Layer 11 of a small transformer language model trained on English Wikipedia (16 layers, counted from 0, width 128). Numbers have three digits each and are written without spaces.
In attention head 1, each number of a token's query is one row of weights dot the token's vector x. The head spreads its attention over the tokens so far by the softmax of query dot key.

Query weights of the head. A number n stands for (n - 500) times 0.0014.
q0: 489609497510386498497417414574566467424546466480529447412523454423497450479494474449517490516490512635459566488594511371426558541374490522556556553471389585470551505492540535497538479564517454552563505467489450596517541487497574562455536518505417526563561448515521541567510510466446561588462360506547455525577419498463480540503484581470458555445582408542533518570556543552464555470451
q1: 480503440465608518459410617438422500474558554598524584603482405512527502511485566556571510524623531390497500519555402483514405580516447405472487520545564503561515614477466516462446476455585473516472516515476576511453447553393449484569461547588495437566526483469521452572472399591490512429502425536505468534526493481448490573538526518508385590516472508476539487648512562454447489468502
q2: 505450542474423522468442447594517498466595496600457548513555310510379483563503435503525482537472538524478546481534597596602543508513530489440579496458481551393467509657513477565526484558518384664487569491454507439579573532562537543492447542383417532568449579513483511447532574471517616574363545564451462579516589408485521419422625485511652574421511507533472446533570489470551509475425
q3: 575399368447538525484489467579528588561505442387471412576506547561563465383498397513352441446514453508525596442533455382493470506443469489478481493532516528507603540423477338571538468512374519511489496539447491478513572383634541491461433562413381479477509444477536557469574528388464446516535514431590579435461491478567520466507454418521515513520484491523502658571504474498509409522576
q4: 514522409508460500473400453600562464585427498442597484506498363568401549402443424500429519506407558419473522466599529494447524522467475479469562594479496637448488515515607504536536442597427383576533603397461492561385538463543556426437438513641468435464515469538567561537510474502481572475467563485566609545534462433622571481511467623612556374415468593436481574450446477561494408522386
q5: 519429509445541496502521451544489410577533564483460477462385488508484581445479392466530409544474481555531525506623565425417502498518386513443583633553495404559336562461622470381461400527500479555547493420404473513471434428526462408423500495491386370525491521523460505598528475614617403551559454540478506424605558475478400518563471541493564450572447535590465535500587519555452473511450
q6: 454590528532536529527478456459522353494707537544479472510458532500458627487485571449470446597606452515586515463396532593394496554587478544549404502492606365540404521532432479474479513441556608531642510566504490388519565575468515447568569550518526595479373402500469434540429383551504531398511524525520504419492414581610617568492460575376482514523500440442582426465399458388451515484543
q7: 483517417506463541537567456486517259534590579469494520514484578633459485466519559496297502528561460411565450454438500404392472588469345415543396504516537416508445524440448305380494464460531483416537543531608410502385504463440562478561469464500538408482436441506516404546461481445424444520465429500643454420594528599533422548518500498480529427496405469374530575560372517398408518506431
q8: 348570608398385430573446548503540513341516456518531532678558675347372428556415560457548495490487650500523400694471350495492525451520534569490431510603596515374621408455436480391481622629490538422489542643474523381525260576442613510425507654497465701538383490488484427447555538495427415417392565431455380527390464589692384328408470474477479601549408450543565518635497326500461577411560
q9: 527432509588500514345266393629560415541599427537559530489457531435437733550556531422550407455534682606508452562503421555484604545604517448411556571584393631589588574609494599473425558508346344659598526575623486582368509526411390373480481545635588585469547522395625257660397609535620492486544525439610373573642528381508431637511337437612509537254531541372551576425517537523363631659319
q10: 411459534520477472486480383309543388421548603452589540563527606269629340465348679492497467583475526568636375598489468509457573588532497540475508531569528525430590508355506400518565606511428535556594472537588539455364338455460397500236423530585500665475495594427642519397438628514466500394246349316457566514621600569633449569436448480558580628439365599478714637503393336558520706555469
q11: 363380493490270415449563503527666619454425291689301608663627537561477509503500459581245416638503592627520467363452334594425554425333635517230540428570483647812641337534393493570403490606468405510665595704383400602536364600479551341563704547627577544386563477589361461535360447623538577639589690734524559748306605578405534409568517586433497469587698422533426449580603366365507617482636
q12: 301735441507335711123515585381504580496427483515268493450503370489454634482514442456436428302398409543529651432526692645528588477409600496423667383842533565691421350426536482302538553422403391686352605493411389504562569423496538613634576604379677473550353549233307514340496390534181661638605471264504552485396587618602511698389514496436570467672349399511634471432522596275526292372460
q13: 445625537614459569267409414420582559400309361441595493482640417416270534347562529436402486587350820391460586636571584470609535623563519656312464530269507572463644507600471857579713396607465564606396350344536341566391427352441410526301462244567648473590568553397383377500331351651574393387585602396519250466565649507635489507601553652532567284370540420952511620446559474445493414375591
q14: 648500465593562603404564422701363300358477260612469485534360621258441525571641584489385542344481454463641250822422353323640407492433644282632492430640504428353528374586458381540695477642474313458469861488534455707626196609644413393760522458263440521742485352639285393500527608353515377393485615492382374705477458478628508568526612438455312558432527321289397600500558535756438319420723
q15: 312600331351392423482378440515511352612604416571515209500520580388318626615594541343359317405445662465474488492613511542368235582511327560403410381233349314511320415511704471611437211561370512607387785440664413334645563354481552515455465653459534504416663600443589546519322254401608420419693507493466564318282555401513545299595507399304658541391485736609644629457560283493418369661604
q16: 585553460799729617617649385585484602622543481713644515408444475607515576451394379399520566678586500683329479601373421456553632446379536528338458559597718346579488586552446508500331313378619561375365594389685365676239672642504371617560489554512557446612696670677395530436649451560543504461304504492516528604281446228426555392582150457319568750354404649669601925289591373457551811508414
q17: 223746379581500626828472290387426485433707507677253394698418371484378553481755347489677545625294575305618492571446511543460609379456547360596549469447431741477294438527383356457540407597496508680415492547357579420500534434512428309645376466566472566474609386445630798257550432488473543775504645553512562492342705715528442670734489558399613511346474420616329630526438310523661729306687
q18: 669561530265474434340594504540485295685665597522558426436445385565271611525466350527361565608321296605453364458530616451342535569405470533563615327439391302482636883485522500527512496557531739559556602519550630496333441522593341471339451471448417473432554465355526567474618359538390407562631584349470552496284642629329286413626222360626507555695821598313219580360400722445592489561540
q19: 362519293486453415404592435454442596524564422352607558385529667384486556361389422392434468444322420903578565467641366398606477571603634569478566496472596324695489294685408555634406490413731426475319536802496342468523475381486618240394381303540452469743388541519468428613478623640593788365517336528384584467440546657597652609445611554560507250525560469318361678598442569368557686404621
q20: 570843492520524770516476600403688516722323597639691587423574462273481543405386390334678282543657449621574462402580421597723488376723424544643319357616476512639374674197275713599438400400470378492384425472372628810629598572608660343460691349536366660519450436425453682609528500541611596512811531612348681399427430433744556314601500476504532331574659365689547453381528703578374608602524
q21: 397574611360625218526243442548473489174757471405669583304258508543580490570507568285233690325395546564388448484458464573569445472598515561500507671504477541618336554565664606398233471438461520447508500477459675620480417580557489372670766433500562391622519449500767529419655496391557447526551553559277731605737519493619287653496493428619561481552396392467605868611721725402670389660440
q22: 434435674523594558426227468450457426614648459618550590561687449370477550526409477292452388292714467264461446444338403588549803492223563496418504551546322511673585451721320440460710508447511661453291352571450366601653251756622654380249378554429508675431584313465628549404535277484433474523361745576492734440408508507423520496418542610641246484515538507809783457431567520856574450702671
q23: 605496468539468556510428582383553500378770550588549651456522432559598638429438517561342521617566545426389195645511537564527577471369266585627462585338396342468547382482366733415297677401823594385652490603565342420485423617450348465385390372532522451531562439664434584614303558576567595633746476521546375360637448573664652559457510592431454692349279453490594483322574461615279208623538
q24: 643606655439634602492665133661685360530595690615394832600598475381445479555404610605449376459345451407432508429373274589617572188445458442439448546196322414439386431747616837401568415411525413549515527631642276432673515385469403420516489448393363598268425577339735507465576650645584407538368462537438492660575330540654312433696507676672496462455418507418515568307546711500416489461591
q25: 533565472409413508527403348465488653599410470571324523315661636516477728569452277428367582535504478391523479431508658440481698744455380532413462484702449415215236470584512652445429538523564447704556775712284543692475528675297437379150837399563699441218415606748512352524508283302808548751420480546492500637550457507358361411511485595438556410523461436384402704454448564250701539504712
q26: 597571523600662584435382617613422370567454471431454581590639521300673606678428591704378458330500713496489565196465690496302556484596768283408481569489504523365271544550274463536319291489394480462852740236470444374646592562519431367676194319666520488519616614352550423434446345520404504336718713477547683680549640562641496662562663550485379420361447489361439511451369326458707474496427
q27: 466437169639635399512483351355438415607496665312415640564276456428688515315656403549471544360735617422472331441228473429324291603613401385394778713376492644328441656380436692576603385579488454744418630479480468301474406516484577812554570856520538574372305559665532457558610445672614694496547431500409674508500629539613525372640599443261529447420776601715245630424664665484549197631403
q28: 316670244629589659237479541488459692578328190431552385242475448525577493554590468772484295536596392521333428297212588295366504277396451504432355307559416567476719554545709508279310364512515434204411464496496469512517196674601666424475561713613360239504418577522560331304604458525773489428515428465349267373457456515478629646702772448520528456535417393473317333383561642488412590471632
q29: 572442598310706476368678447333581580598263428496472465425532456483504400601541580474488556583444631543671671683488700397581580487543443463597370524448212287723288512337670624440686500602630375689553484541760808408777420695463288480796863631593541410413295423475444411426472425492439444476364676634627570352433313278728480425592543549461627408294559569575428320527305411728516867379456
q30: 438548665450593519350456370637210662511345654656646407394373420366619632451504546425595496557284794220584171328692707603745524301619406492593549609466519352543600548367443291486471526474640668295316585594527500419504624274492314438512651504504360517572595515608666452488395536448368587596556388546311374690583584647563375492611598578416354465527603728671427219727293606350562565448720
q31: 401529536405620490469554447396731510493679619648305534291466416548486413425198381564489431331301568664535500525369765543510522426604603596422586553500573562239384577386238395513419684524553638570610413461424421409545433539592483685604697510482500433548311267516717510504416718518511300427615458318429371561404368367462458331416612486548464542524593310321524622644567316643518579703626
q32: 548483573479532430429584589483529459512556431516543540511545495503500532452473532485477475524519478446462395436557471454485443488489492403431530542497549578550485419393517480458519528443524396500511537442503531433480390486503441408507450503595444565473411577527435497495479401577542552425554498472524464618556489483394391552514559466486442505384473439467551549502487657486486486497522
q33: 492382433546560521605396529408429492650653527562379543498491560537407568452504477525566522307494548358437524474429463570579461530538498563579403483423537391573451538454480496490515486480439587413385512582466599471572432463439576615506573445456474537506498494506461452496593397455454461383522541338567559318423510488454567587482468359409401527573482533502451551550483458391473526592564
q34: 467496594598495521448646520503468458507458503570417619483467400524576444480562577460538522509432502571500509524528513496572515485503498362481408431393476452470572446445486554497371452544548359484489547509519359456387516534615566418455448472585534474557565465517392481480377665603470493484468470505520511446524502555409466452522508542507484456560593497512549474529449500479417474518505
q35: 447507530515508575387404527465563463463487550530517554536547390420460462453491500535473493508583551516422587593505564454511451565449505459510567579521493592513560474706523469463500506557525391520500458398464503522419525599453451477507562424524574356525531505530468526618478490495552497573529553593488505555479548443464529470463571591585451404530472548526432512477529581460493515391525
q36: 512433416462567477410389551484542448532451592536479578371444352468564503531444469467522424473550445569416544396606495461483612530405505538473548573514473551524381455562566604450559314553519347603456442469456457581475484489474401441513481521498569442491539529520520443581493504537563502518530496468465643600551443495447451566514572560429544500454511593466513489452496485514516544504477
q37: 647549531516484532513643529422447457573556544408359422409505424513484525523564473470616575440597512483509577431591534612578470472460464569639375449480436509471478427493470528461445539530591571583538416443470493452557453524454551464555545452498433554530502574529534498447561384556524562556462400458430430422463409548442593571466439485435465473523493498553446477498476491464477555409459
q38: 456591505591589382551567366314455386389451627521454406563564522413679545457515549521516546564606406299510456562390473487495584573465508602414523362577672375544519438429497443647451568442406661316369381518485492451363510453442668500471601594568476555416579288456435522394656476559479473436537577439376650492470546589519471602636384458452542448538469493472564358384432414515625612438500
q39: 530519447658611568505473444373452421367426661524440558438507614536594372497625571621505583451573320397508355527340487334593503497300548644492462402438547572484565379492456503669536590444530641369580463428595404662442434553447465453637440402688568475593544444600314561476497465522442470476452416593545631656348594585431460578480469579366409429593466490449437385415468460523579567500510
q40: 484503350568589602483421474494535554511389532503537530522427266417503364439455463625334483478313426479432557468463546570456518625484483457389614663441446631489468533454514492580629431561616385537555625301486556670440375448345286763648408371606564203478378495359596563529463482348591402658415559545555558625492621387390503402514563486547653489517503559575398655575394480376449411506514
q41: 455340524756530577373515473441461423220441556497367591555555548366557552520544571759296638380556376345550462488500338539534413669374491563395509270509547491539531409377389526517381454555576598355632476404561500725503405479277506524494537459686623459550590397503305437582387438668503528399546541433506488540582582384577437626565448506474455595491547585483597497465491263686426491543530
q42: 566448439540507397417473432467429513484756378410678449477438457629465534487404311295445615395437392440441401613406621517433605591401476359443338249467540536574445487719667593376472474497339366454483251740689389417528639393621450474561642611477476568330451395569301382833540673411360718470529510572527575439536375462470537480500539520493399430173575484363543437594423695424417389452424
q43: 413570373450371656369471471303395486597546635708557585395430682556624595438627646634343553317678331492606413500561691522544403455596522601324378651620582521690415456601352503557538608503408622511475660446773493333300475626431352415482347468561544313626413284413514599708117544460572420454338788409471344288587521659336457468565552525605565475444535605507411507451414583638475766448443
q44: 531416485430393251625379623602526478675747563719558486406533600419582381375648441510451595776357517449756414496444549602489423535475466437422597341496581514318458525690515635397783611700892359423515368504681605522656610637563410625425489511641587665478529581324232550391537795504367459401621485337466601508467394539414604366605486396442485555370467500579434911424411347390382590447544
q45: 614741605692389295515466470616526629711688549496474602586464608546291554507483617476564729504577644766434586466586726432408469213419649675415468463638632648504511451515213433545391410797479744529437540347663504382527485515373465320451525670429405602511377620513390454455685393564611552493525375489867245387558416563530374449521636329453380764529554416345690331399511377474537420603563
q46: 614325407496437306361568530627586324268393413696445673338389361454281351358545463405538264638624606438515508462660563500549500407525560519437496463543537529337523549172507362376732736486294405654452533313453558434387562463600406116425542283485477418605666458719350581628559515538441472478440533583459526417633249731533511630773429481547470419500315416396653496486589426347574471656339
q47: 418508568314536500516435472695204520600603422583504432388381436541352558462537587573666492753528412412285504549376379201511401471492540464516496568387724616671341432236446778323517604396444667216556547604419698496567536671424511685415275442313671555616330538728504473339441385443318559327260618488809363771407437425560408570579527592647777358566900346550386476566440460555449577492366
q48: 959617287165426438562624181435213515568682518410600556640472332549563361455525427589619324439407543467419409428559634448511528353619484571344356617618446321539444429488385590779512451500500384558414338480481435546287519500402496431425463595441688488363496358465334463500516303648387562481616662572291457210549657176507422523563301418481516759370244437432361527557465347558430283363368
q49: 497837654544593438562663729740567533414470361608489366511703504431493415332624500510511653369397558363430296584493518455291682620429380437252432433645584656749374691414653450689341654529486580636332563579366620581418548422646583643640370384377595441656410379394522422557415508640385524581468478685553492561518599591672467224335650589637568456449318584388397485295411541691333565573713
q50: 264512299399445331427652508569465647459434606586542593682548584342563479399214380518452603603442460397450660716363496259567545537593598606465360625424354629387560259429649537384484398590382524376743678425139310485668601512288628485342316694586536595804546608486326656781686480544364362577470519728520417436523419566476656599507335652424547623390630544420438631318601743723469504636454
q51: 631454533430452638485470612478441299429474652526460328364601314569518416418569358547496467504595704667504885576400609204496496238472315489283471482316187410563481461315359496517477368479636519573355697559496568672423537559400614340459430691574655535651475577394558637522504508508695418467426453421660530462443533622362445576510536375320385376324507657267609649893511670493313550527463
q52: 607546483742445466630535619578517260453452441313688319406555429558411506503552569525320568639551462394387324376503444528668417522351779542555406642419459588441568546626636391500391604550464468359392538472635395764511620434448438394482631754694642456558584560534521507546445636638624436565533517463454651542510756572723351486612450531375542291703514471564510274685462580845459628539404
q53: 618532566435538284394496624425450303604412536481598701414341640763526616504543477430539372414530472274723536413338387255427780444485442350657403626410712493450575496257286269564673533385381358595408500628332440728629470404600417473527471470565583358507384588517762430352458757598749511405617420366554481594321409634558531650402245546216756705541418449593534401411266573511489339394473
q54: 462340665541207383368481496449410496529743566385379708457438336431401554636610566405417416511808411289617265664384447413412624500783332649470457500536379663511618451593609447737290486428370249688593621549435507397668610415362365548564479391381599563619702663513647727323504596754493710493571672312552309458558474398447611493353529378536710405428482398507533467482541444471544641454574
q55: 482574492342766382488366620574600449435331712500426492408591530368326460580452520413415519345547529387176462622795413480579595471723556261393392520636712635452545458292640454559728500335706476409719520816589430300500323516616433457544219698468654529318461727617641701564579291658654585590686590357412588363570445410323365550492783393496668575403706350585625488704548492531504546361504
q56: 603500488461741441512472512632802594344308330583488444707256572479515522428695688540407473670508147367220563468456474456816376525617711524520427354481297697626678632448419560482624710565705597739504449580500670367388778623278485496540627315393561655531427538588586530504555414484583555363523207327544356279388527519588377496522485373554452516539423526262617711611520294601366408593570
q57: 489430737707636260508635613430275638800627575548441489481356440413668489492378303500492469477429691555398479746356451403511392425591524568520492305473453562560549249528625691589508643504568574805644504576663523674479587416508537303520127523536312432294372153647595279403786496418345545425668524422488488378562853402489648641526365480438645461738340579442591535488472628520552391274563
q58: 456642425500618582504806425604619442542656456488574324355333517194684748409460687443436546669539504550430678335722664364253459566511599381543534551650616331461314369215681481536508622451608415691338523567638231488512570421599714558488537439429516563477619553401492609352461496524869409504331376531484548624557469504349661585593310457979655656542692567580395407309606508484578381496512
q59: 547426380536493593593548391613525414573536252659500455549503523346497635723480314493669429560718450367521675582464665511662711375486704235551658496511579348569493314500482670544402654332466615565464282485437525557492392471522436689526524433572593389387687648361521517797579422511576466486510579577252467257387400527445569259301601572113423471677507565479511464696536493607731412526428
q60: 581508352492774308465865580512584500626728399583555515508290577694451558328430465663278403601606569500473500415755530230417504595436464396429458536550422608318541379520403508592666492117331386398596359476411531323250520365476545414476552632309663513593465466575763356504622610451274382602667316577620725565589434391546579356470745706461388370504372762743520586600659500582464465488779
q61: 514571515668515496538449519462666454374508471377428248653649413492577426592550557570320794541538663528632439409307806504551284412518175431604571485399796515535468303554496540528472574385576248153519359779489388519484481646446550580434645508358413471515365562393401676461427472300243454318533401451430531516276519728593392662678589412534605500624624257511583648321308504655351418354584
q62: 378193356603857488516618616496608406573453642417375405350542714455177398431518390464767516278441518471437475622456443605470612400219644388579350568395272574472382591436516637419259711611485492279412567552748516126533733779556400618581706391536447513655577542493386716464508627350338511512454539581384452605434523481507476663492347353465472606554267523589378449566377624257306419271559
q63: 362496515572644332317469599448732500631579631545314813401587443586547483343532328652550481593309521368403680411462486642540476615175496565504544621422564290462609576382419420738548478398293310680371534557507518590305515515664309436385432400405717608611614533422582500654425406272417655283286339489328374696459347418395492504622741265378573459478574225544466350416617538493508467636564

Each question shows a short text with each token's key, already scaled and adjusted for position as the last token sees it. A number n stands for (n - 500) times 0.002.

Then comes the last token's vector x. A number n stands for (n - 500) times 0.012.

0 " Ha": 499513447576566547479395537594518483540465451674557444661715478401565493606592521800559473518471540511485476490461535456532483492412494406486741617473559602616453436513339456503494511388491360
1 "bi": 440488399530550471507515496482411569624567397386465470492791460494523425558419512757685447453586491572492484532486564572509516534409482410468846575366779618559537400602270465558514398575499395
2 "ch": 424533489488487492511604522485430400720564519555541295429567340456548341600467369662446445481445491529486519443524501544484557592389528429438573630592612561543549366609223554481561489340537377
3 "t": 509466438521475411557534490500657479388671522552505366676680477394481577750620295647498491349548480557489462460493483545479520455409486426516574608553659627436366680532248529484584598351512359
4 "-": 578494512587541479522483490482617509492589440491530297433727507440350507610646429687604448444338488534439520496486477505417491511435414455356729676527576633549343549511333486438487499364484363
x: 452542479538423524444585458550463489494675648541436565400625489446411250419540558499486337527609554529526362455524417575281450635474481425490515462415558423557510472519341604443505614491600618555449463585553320442528460461493451561391473603426611521512449677526454413530398426566571669588438410561498535512611576470623465489406521548453555524530538574580520432489613522454578562528442
To which token does the last token give the most attention? 3 "t"

0 "C": 508566496502593551490488467566562415488403425631519480621650438338555607586572586796527390444537524544513495558504509543534516511335461374528725479539395603462498439661457503481566576321513286
1 "),": 506478523521528557530579438503545497519470400707575458663618416300634599542681561831526424439522511566513474512543459485475588432325532434532673541507396581558478486582365463527552634326524269
2 " a": 470492483452429475556425424555553512560541386732548451658685279298664676487718553792487505440446445538522471485531470467385491383441501448586670587454444622623461438509404464463543594359476388
3 " ": 527553499542542519396518542528466664419552619506529514509779452475720473455657645645477566605395527487541521499394569382596558465560561523562808357552550487526482415481453435500536515489555301
4 "s": 509508512534586540433461580467341583461487475562519437616725479309683361453593456669389576333420543495509516477472610430507549429572514481458670526453395491636475524503498608341490395389434372
x: 576454456617395496381515395490462467573594516430551536494544480441397150431490483449529435444554459476487507460449430511417480628530514521646476467431413384525455537588326594470446669458514521471550532515466549451601512503612489399507432594542615463362490648580452288519415467539507611429506498664487537539435500426635504506554541515438480518501656453393551609530448392508566571419562
Which token does the last token look at most, and with what share of its attention? 2 " a", with about 50%

0 "i": 530559499542560518492475512548499397514454398656525492692697545378599496536680526758473502453432550532477507564554467561516568482370499447535642633446444712605386364575354575514521528325496291
1 "que": 462561495525483472540540498470599425529528454590461505653704524368641444514675502724467494469429532549469509559582452592550550502352495565565618626487435688651416313559340652467581436333453239
2 " ": 511501465560512501469543441421640629532654513505488434495562420534515611551665552732500523536413478468540485488444509387496524486404462562492652609559438632607443449566423565486582538348673507
3 "ab": 449478445570490443522513629445378541538483374545495495544626483395579566656559363723551540332397483535451492421490539414429546469577430514413637615533485500746434541443381496458622491232603425
4 "il": 546484456579555543422565527402533486595731406470562618394700625548453292614711603468558880410472484476489597564383561449429469370657584505550607614573520410580477516611547531600624591256334566
x: 507353432565455482497594488580535452592485496536474391433657487385381525440581452511473429632524603511460464497570421446380568620576392434569542429433335411468455500457446489544374548487446613448560436623573562561445488675605531505404389571597666452501474777559501468529458568538551632471492444571295601399413652458653514547426435447470366492412559432457503372547548421449529427531558
To which token does the last token give the most attention? 0 "i"

0 "y": 520553507526559512495522501504525370440514424700557487635705499370558578621683523798499522453498534529475497525489509546554610551355517384518648577420486660550443511585411519444451583312567331
1 "ment": 508543497472467404575537505433660594483498504557528501546790520393619696705597618684459592543472501578469528555536526589548622480417522441595718573525487616585473600527459537455550433346505300
2 " to": 433499485511434420509579410465543568490562417561546417521664363361597617557811586613455640462428480543541422492514424512369612430389455401451669575599470569514410564534417436507652479262504393
3 " the": 498504456502468488510526507463469438461518377700561360557663492424542606589727644696451551465458487513542466461519412542448605487385544420482767652533528635620394503577437475532575549361463247
4 " South": 443505512518566523474457589554480598514521516582561262517785395364492616559569570623483529459437488541540478506429605418568453523452492562631701433584559687467473397551565485380456588364489225
x: 503505505419471552431625451561468554479535421426524486459560516404373160602470615528454333612615513460418525443571494447322486483454391469526484420407526359506505554550459675497498558421521561486598570536488422420600550520493494496470433542444592561410428684503448423462420457664516524564528538431576471451313628473637586475473477479419550525502607508523543641483500441480518613429570
To which token does the last token give the most attention? 3 " the"

0 "ic": 523561544488553538503525541504538358556438464661566436631699523312574562486669557716526491471450513571467469522524494519528624501352514462541706586494368650544484567602526460434613618197540370
1 "ip": 487491542520562539509621489325652328643495482454585429531554482335539582430735521422426544449447514574392496477495466511565783573626414543512618597565446572657574556628508598402691617123667449
2 "ating": 440458504458458414482563474443651331635534545574510421585594452351662555612693736681561575393442477589470498548538461630408626461473455373599815527507361660519293452589396565545628480313549515
3 " part": 457433522573520474512475512387599407598465442597473493608703439363371606513662655682481583414492453537470555555510613533517551516499487491608689451617334543554568519534538561620518539299535286
4 "y": 478436491481428404571555451418634628489495390628400526623655304288474611523921649610499597534459542517468465562546560673416631492458475404566806422592450605544493548467629472458548381455546376
x: 461425463432478616427527466513481483459600486579519526417659626446486296478618673501377418525637616572535527477560335532411446590419475401564664431303395482577458473460484668485389721527599663510564609490467526534652460467453445570448423482549601425496497574511452403539394501509481536506476518478445439421388597542649471561364432502362483526489512448539420544523518444523525526467590
To which token does the last token give the most attention? 4 "y"

0 " sold": 501588482504501512562514543522565460569465353597505487593718442301584658445670646752440577371456577572490449529556508507399520453377471443522687531471393529645497438498419547387612589407549310
1 " to": 428545484474442435500561477550497476567548372638466389613766452342679604502698601740446613461490517514540428502534423530422628405361454423486693587575450548616473537543364456483636597401435342
2 " ": 555524532515512515424441538534553484509515534604468369536768413550580624437636633704561604480422463465575531534432528467558542534577443494459746540567575583641423516600489507454501532578432231
3 "ship": 550484475528481502507541606425409561552515597531456441561744378347713556573557625699469680350373474549440523499499530510542621477495414516556798593573356481798457619508432480306531303421433389
4 " b": 523439435550507537500499474401590567440615554598444443472577443408499614501697642813484685401463491501521484479519585435339420321520452491375664600590520510627545499446497558336608523373638433
x: 516454415517393541465622437487411527517615453451506500359491449438256222475588530469455491554516569451511520394493617414385411685465459471634489457369472493520474520525436527519417727446501590547477486479514421486595495507496404595404435522533563418430405523473427362552410429535504737494545493531359539541521553423615545611461559509559387506425586498587368408471499402465509581546599
Which token does the last token look at most, and with what share of its attention? 1 " to", with about 70%

0 "18": 507543487503540501505439555626549441528407445665542546717697422410563671599660563764520490503446551523488477516529523490481528398412453428573705627460424636504453403514402516410527617357512351
1 "80": 470513484516533482514440563606544470533404449644554514759672401443542733561612571753547427480425542532472455503517541470472524424394500485612727634493450617532469426502393528427501606330541352
2 "s": 518487484512503449485539563565451591512360384571527467642711420370580789533695557732577445455444510536515440466466497505427548399351467494661740613529425479376506485419423519477625586356516361
3 ",": 515450516528510502527587523484467574473436349727579456589770423437577674541705611690470508443462489525512465497522462500394632437362499443584708670421366559499527481476393580534555632355479412
4 " both": 530479530480474460528455541472579577489552379698521353602760363360629701539631476590514550400401525483577439494504527495435540491454396486649703594351462466453452360405479489458511488536434390
x: 484472504461451466414497462473479426533500402438414521448581611393406260535497533481480399534483557439589470472492367458370427572427425556471510435346504432491423541471370470534459674593528607465637505596436426478484441627489413527403515451500557353422511457681447402420402424557517599554439535522476533411360575553756580528438426509457502527483569533575483574464488536466483601472563
Which token does the last token look at most, and with what share of its attention? 4 " both", with about 50%

0 ".": 522540512529493510489547576539522421519439328737539434678667526394600571536678558831536559418442568541481458506542452507477587483326426391524677643503427636569459458491427507491488586383528440
1 "56": 483423444512434407600459606558655533584569451579429478563470527468519683595447539677625640353467506548393486418568540429354604458421402449604769703525535538697590468333460445395334501509581561
2 " |": 462469530560432430635621544388627500606467375621484526575473517394645690668497745647595373480463464546407499463621435486356648464430444480544534698436476494512550531195288475469432484410663505
3 " 15": 536445497518481423481438621620486514528531494398490610477711341418561665603492752783521561374436483489447485432535560453323508447568572407553458580543374492523305369309304561399444521539560410
4 " ": 480525516597520465493521608563472604636403445538452657575473436523622527436594730544552475457516534482459479407482559385425480296513635503608673479578550451456593609191432604396522580307693207
x: 537491447569431519392581491394440515562613552479466522537576447523461191534543454474500465548556413435483465421522547558482441467401540445706414374402440436628406566494441502452449619498499576506545586510483443496608577470511387419459446610446547740400575624565457463488380483483488685512614512421440566468347632557537555622513471547396483289445560472458529460526460392381574544516651
To which token does the last token give the most attention? 2 " |"

0 " |": 497556516517497542508550494488533400532501343682557507638646479384669581530625647787478471397502546539474470539558454512443596488351426308563681631507389642557500467532422468483568645383532387
1 " ": 473487533511478495454417490599556415539532458535606510534649431474610611482528719710499557383524447507499503495511556433459519479477424290589674556598418628531522488497451535450551596469497415
2 " |": 537486576544480509558553562391433480559488313578565541669713475471707526476487533687465432342424474510495520445559523475382698532531471308525603635503368517681537480427507553439646501308541391
3 " 27": 541470475504500537434431632507433474552510526551582538505521308437642410539487770672499757290432499446509469426560619370373546450608434365624634568482475588674435435434523364320576495478562414
4 ":": 554504557642516420562583599524497599663282375631552556617476400378711517546607628581523613339483506436471432350613470478298572255459589432479729488428579543496562464389461532327432463452724352
x: 497506436530528571388455393447480506537624505401516465496646447440611211499469451405521279501627542555538514363507531479462491416321490424628393389422486430572484522440446569467415574412465567474441576427440550566510521492543679441497490541471615615388461519587499580528474456471420588459578525566396635388418571542710536569498463542442528488495488557469545491455558620481557494523585
To which token does the last token give the most attention? 0 " |"

0 "n": 539543502503568518522443538514520435431455353717598453710641592350586552597663396762449483491482543527506492516506525533538539550367447438530605640482435678606456477545441451441497624341466371
1 " War": 514502525550475523565455477379677625444470422624513338588683529331403600532658451634437547467460536562485495520540520489503481455430449551523722585540494631641510508505504436413562495405443355
2 "ner": 465473398471506507622564457510628651456609606543560457544590436407517573606336632722556558450479474599501443512517577502473392307296372470543837605517534522558549573490520573242559576347359351
3 " |": 497408496530442520588623451423629572556561328637538453557586379365514639589618567718478504434516468537526475487574428485284572418401434408416661718528511707501471585461418398406667665337583410
4 " 4": 517466496528476488448394566651565514600496479526552514448684204351564557562519501782486623349402508468443492407503562370300444409568430394468591492668502608529462499516420339415684530562473298
x: 447543446517426556461608420570415489499549490417467454446665527543383144516528548479491377504661496370476535356481531478356542556446531523549461508413424422481475493383427546453452660524487628547473557522378432475560578567529591525469453544422553315421495577472502516440437470536405528587481464533673594421381560517680551549454479532463476438506470536426498486394417443457626447492540
Which token does the last token look at most, and with what share of its attention? 3 " |", with about 100%

0 ",": 515512514508531546496502535528489444459441342765633433657670473390667594517693524804477463422474527518478468495526456467425605499354491406528706637485418641570487450509389495534522634365488400
1 " while": 419522524481479476548525467457625412492481327731627465650681436351619712524624623831531507479396521556486507557570434553463609563383427436558688628523489714580417488540446545595560535409466458
2 " the": 506499499504469463526450485497538415435535298627595404657685425386560686542665609806452503477441443478534467476521455552447573518383464375575740631529493640560515479518415504505535539395424394
3 " third": 568545524461500473557478578476577628572482396470516270684662372337605757525491505631479610503407485464423494434467595512519548504490529495686747536538544573529577436395567490412523522475615324
4 " ": 491552496551534526459468510452591564411618525585554461692741360360506604501518607527389497634431561502526475538443653430580543485572511672506803538529574570352596556369531555328489543478673414
x: 497433495513352523398527448435416485591602440454564541473486547455283183521476582563525467494546499492495465433461411487385468518445493413592499466422516464629466532480429642519447616546583565526512559546527474464592604480485367478403443680387602610350440551545423399499442454530501671531532497496457464402428606461547578534483488592423450290471627470384529526506424481419596574559610
Which two tokens does the last token look at most, in order? 1 " while", 2 " the"

0 "k": 550567472525567517499462536499500361386425369684533489657715524355466516633661482820463438483483546534509470542546534578523567568396454400529691605416496609423400556565365490460391527354502432
1 "ed": 456520493540530481536461562528548378393452413610530486624710514410530532598660491818532524465478538602487484520544492576484570530319465381462721623399468575478376476538325528473386553286456449
2 " Art": 512479525475500466545500495512649541502477489516488434451785468221432536501621550617474572527440482547510525458447571496536515525290298486369727555450358567567454408525470421405680483350571222
3 "es": 524452496523552524497611417480633593527490470555622374418569486350494434603696518693511614441659529520496484483472510497410560443344405478435719397618511632583400421628622480450756523226619365
4 " Ga": 483511542522580610470509468549681606550555493561511427301675470448551592610576505665408551440383518478454564506396506481516471520364406475390712632557333523551446470608458482483711511359537371
x: 491477512472475573503528383507410514465556526501482432338514500395410091574574503470496425552573665422453480392502498502396453556554461506577529471363501313437388403488423636349524622591545583526449536530495518534567516510540513571419490590507576460451487625498471452529500411539608530578358458612443553588522580452526604551418486468538458496452631435589526479498542400465642508487642
To which token does the last token give the most attention? 1 "ed"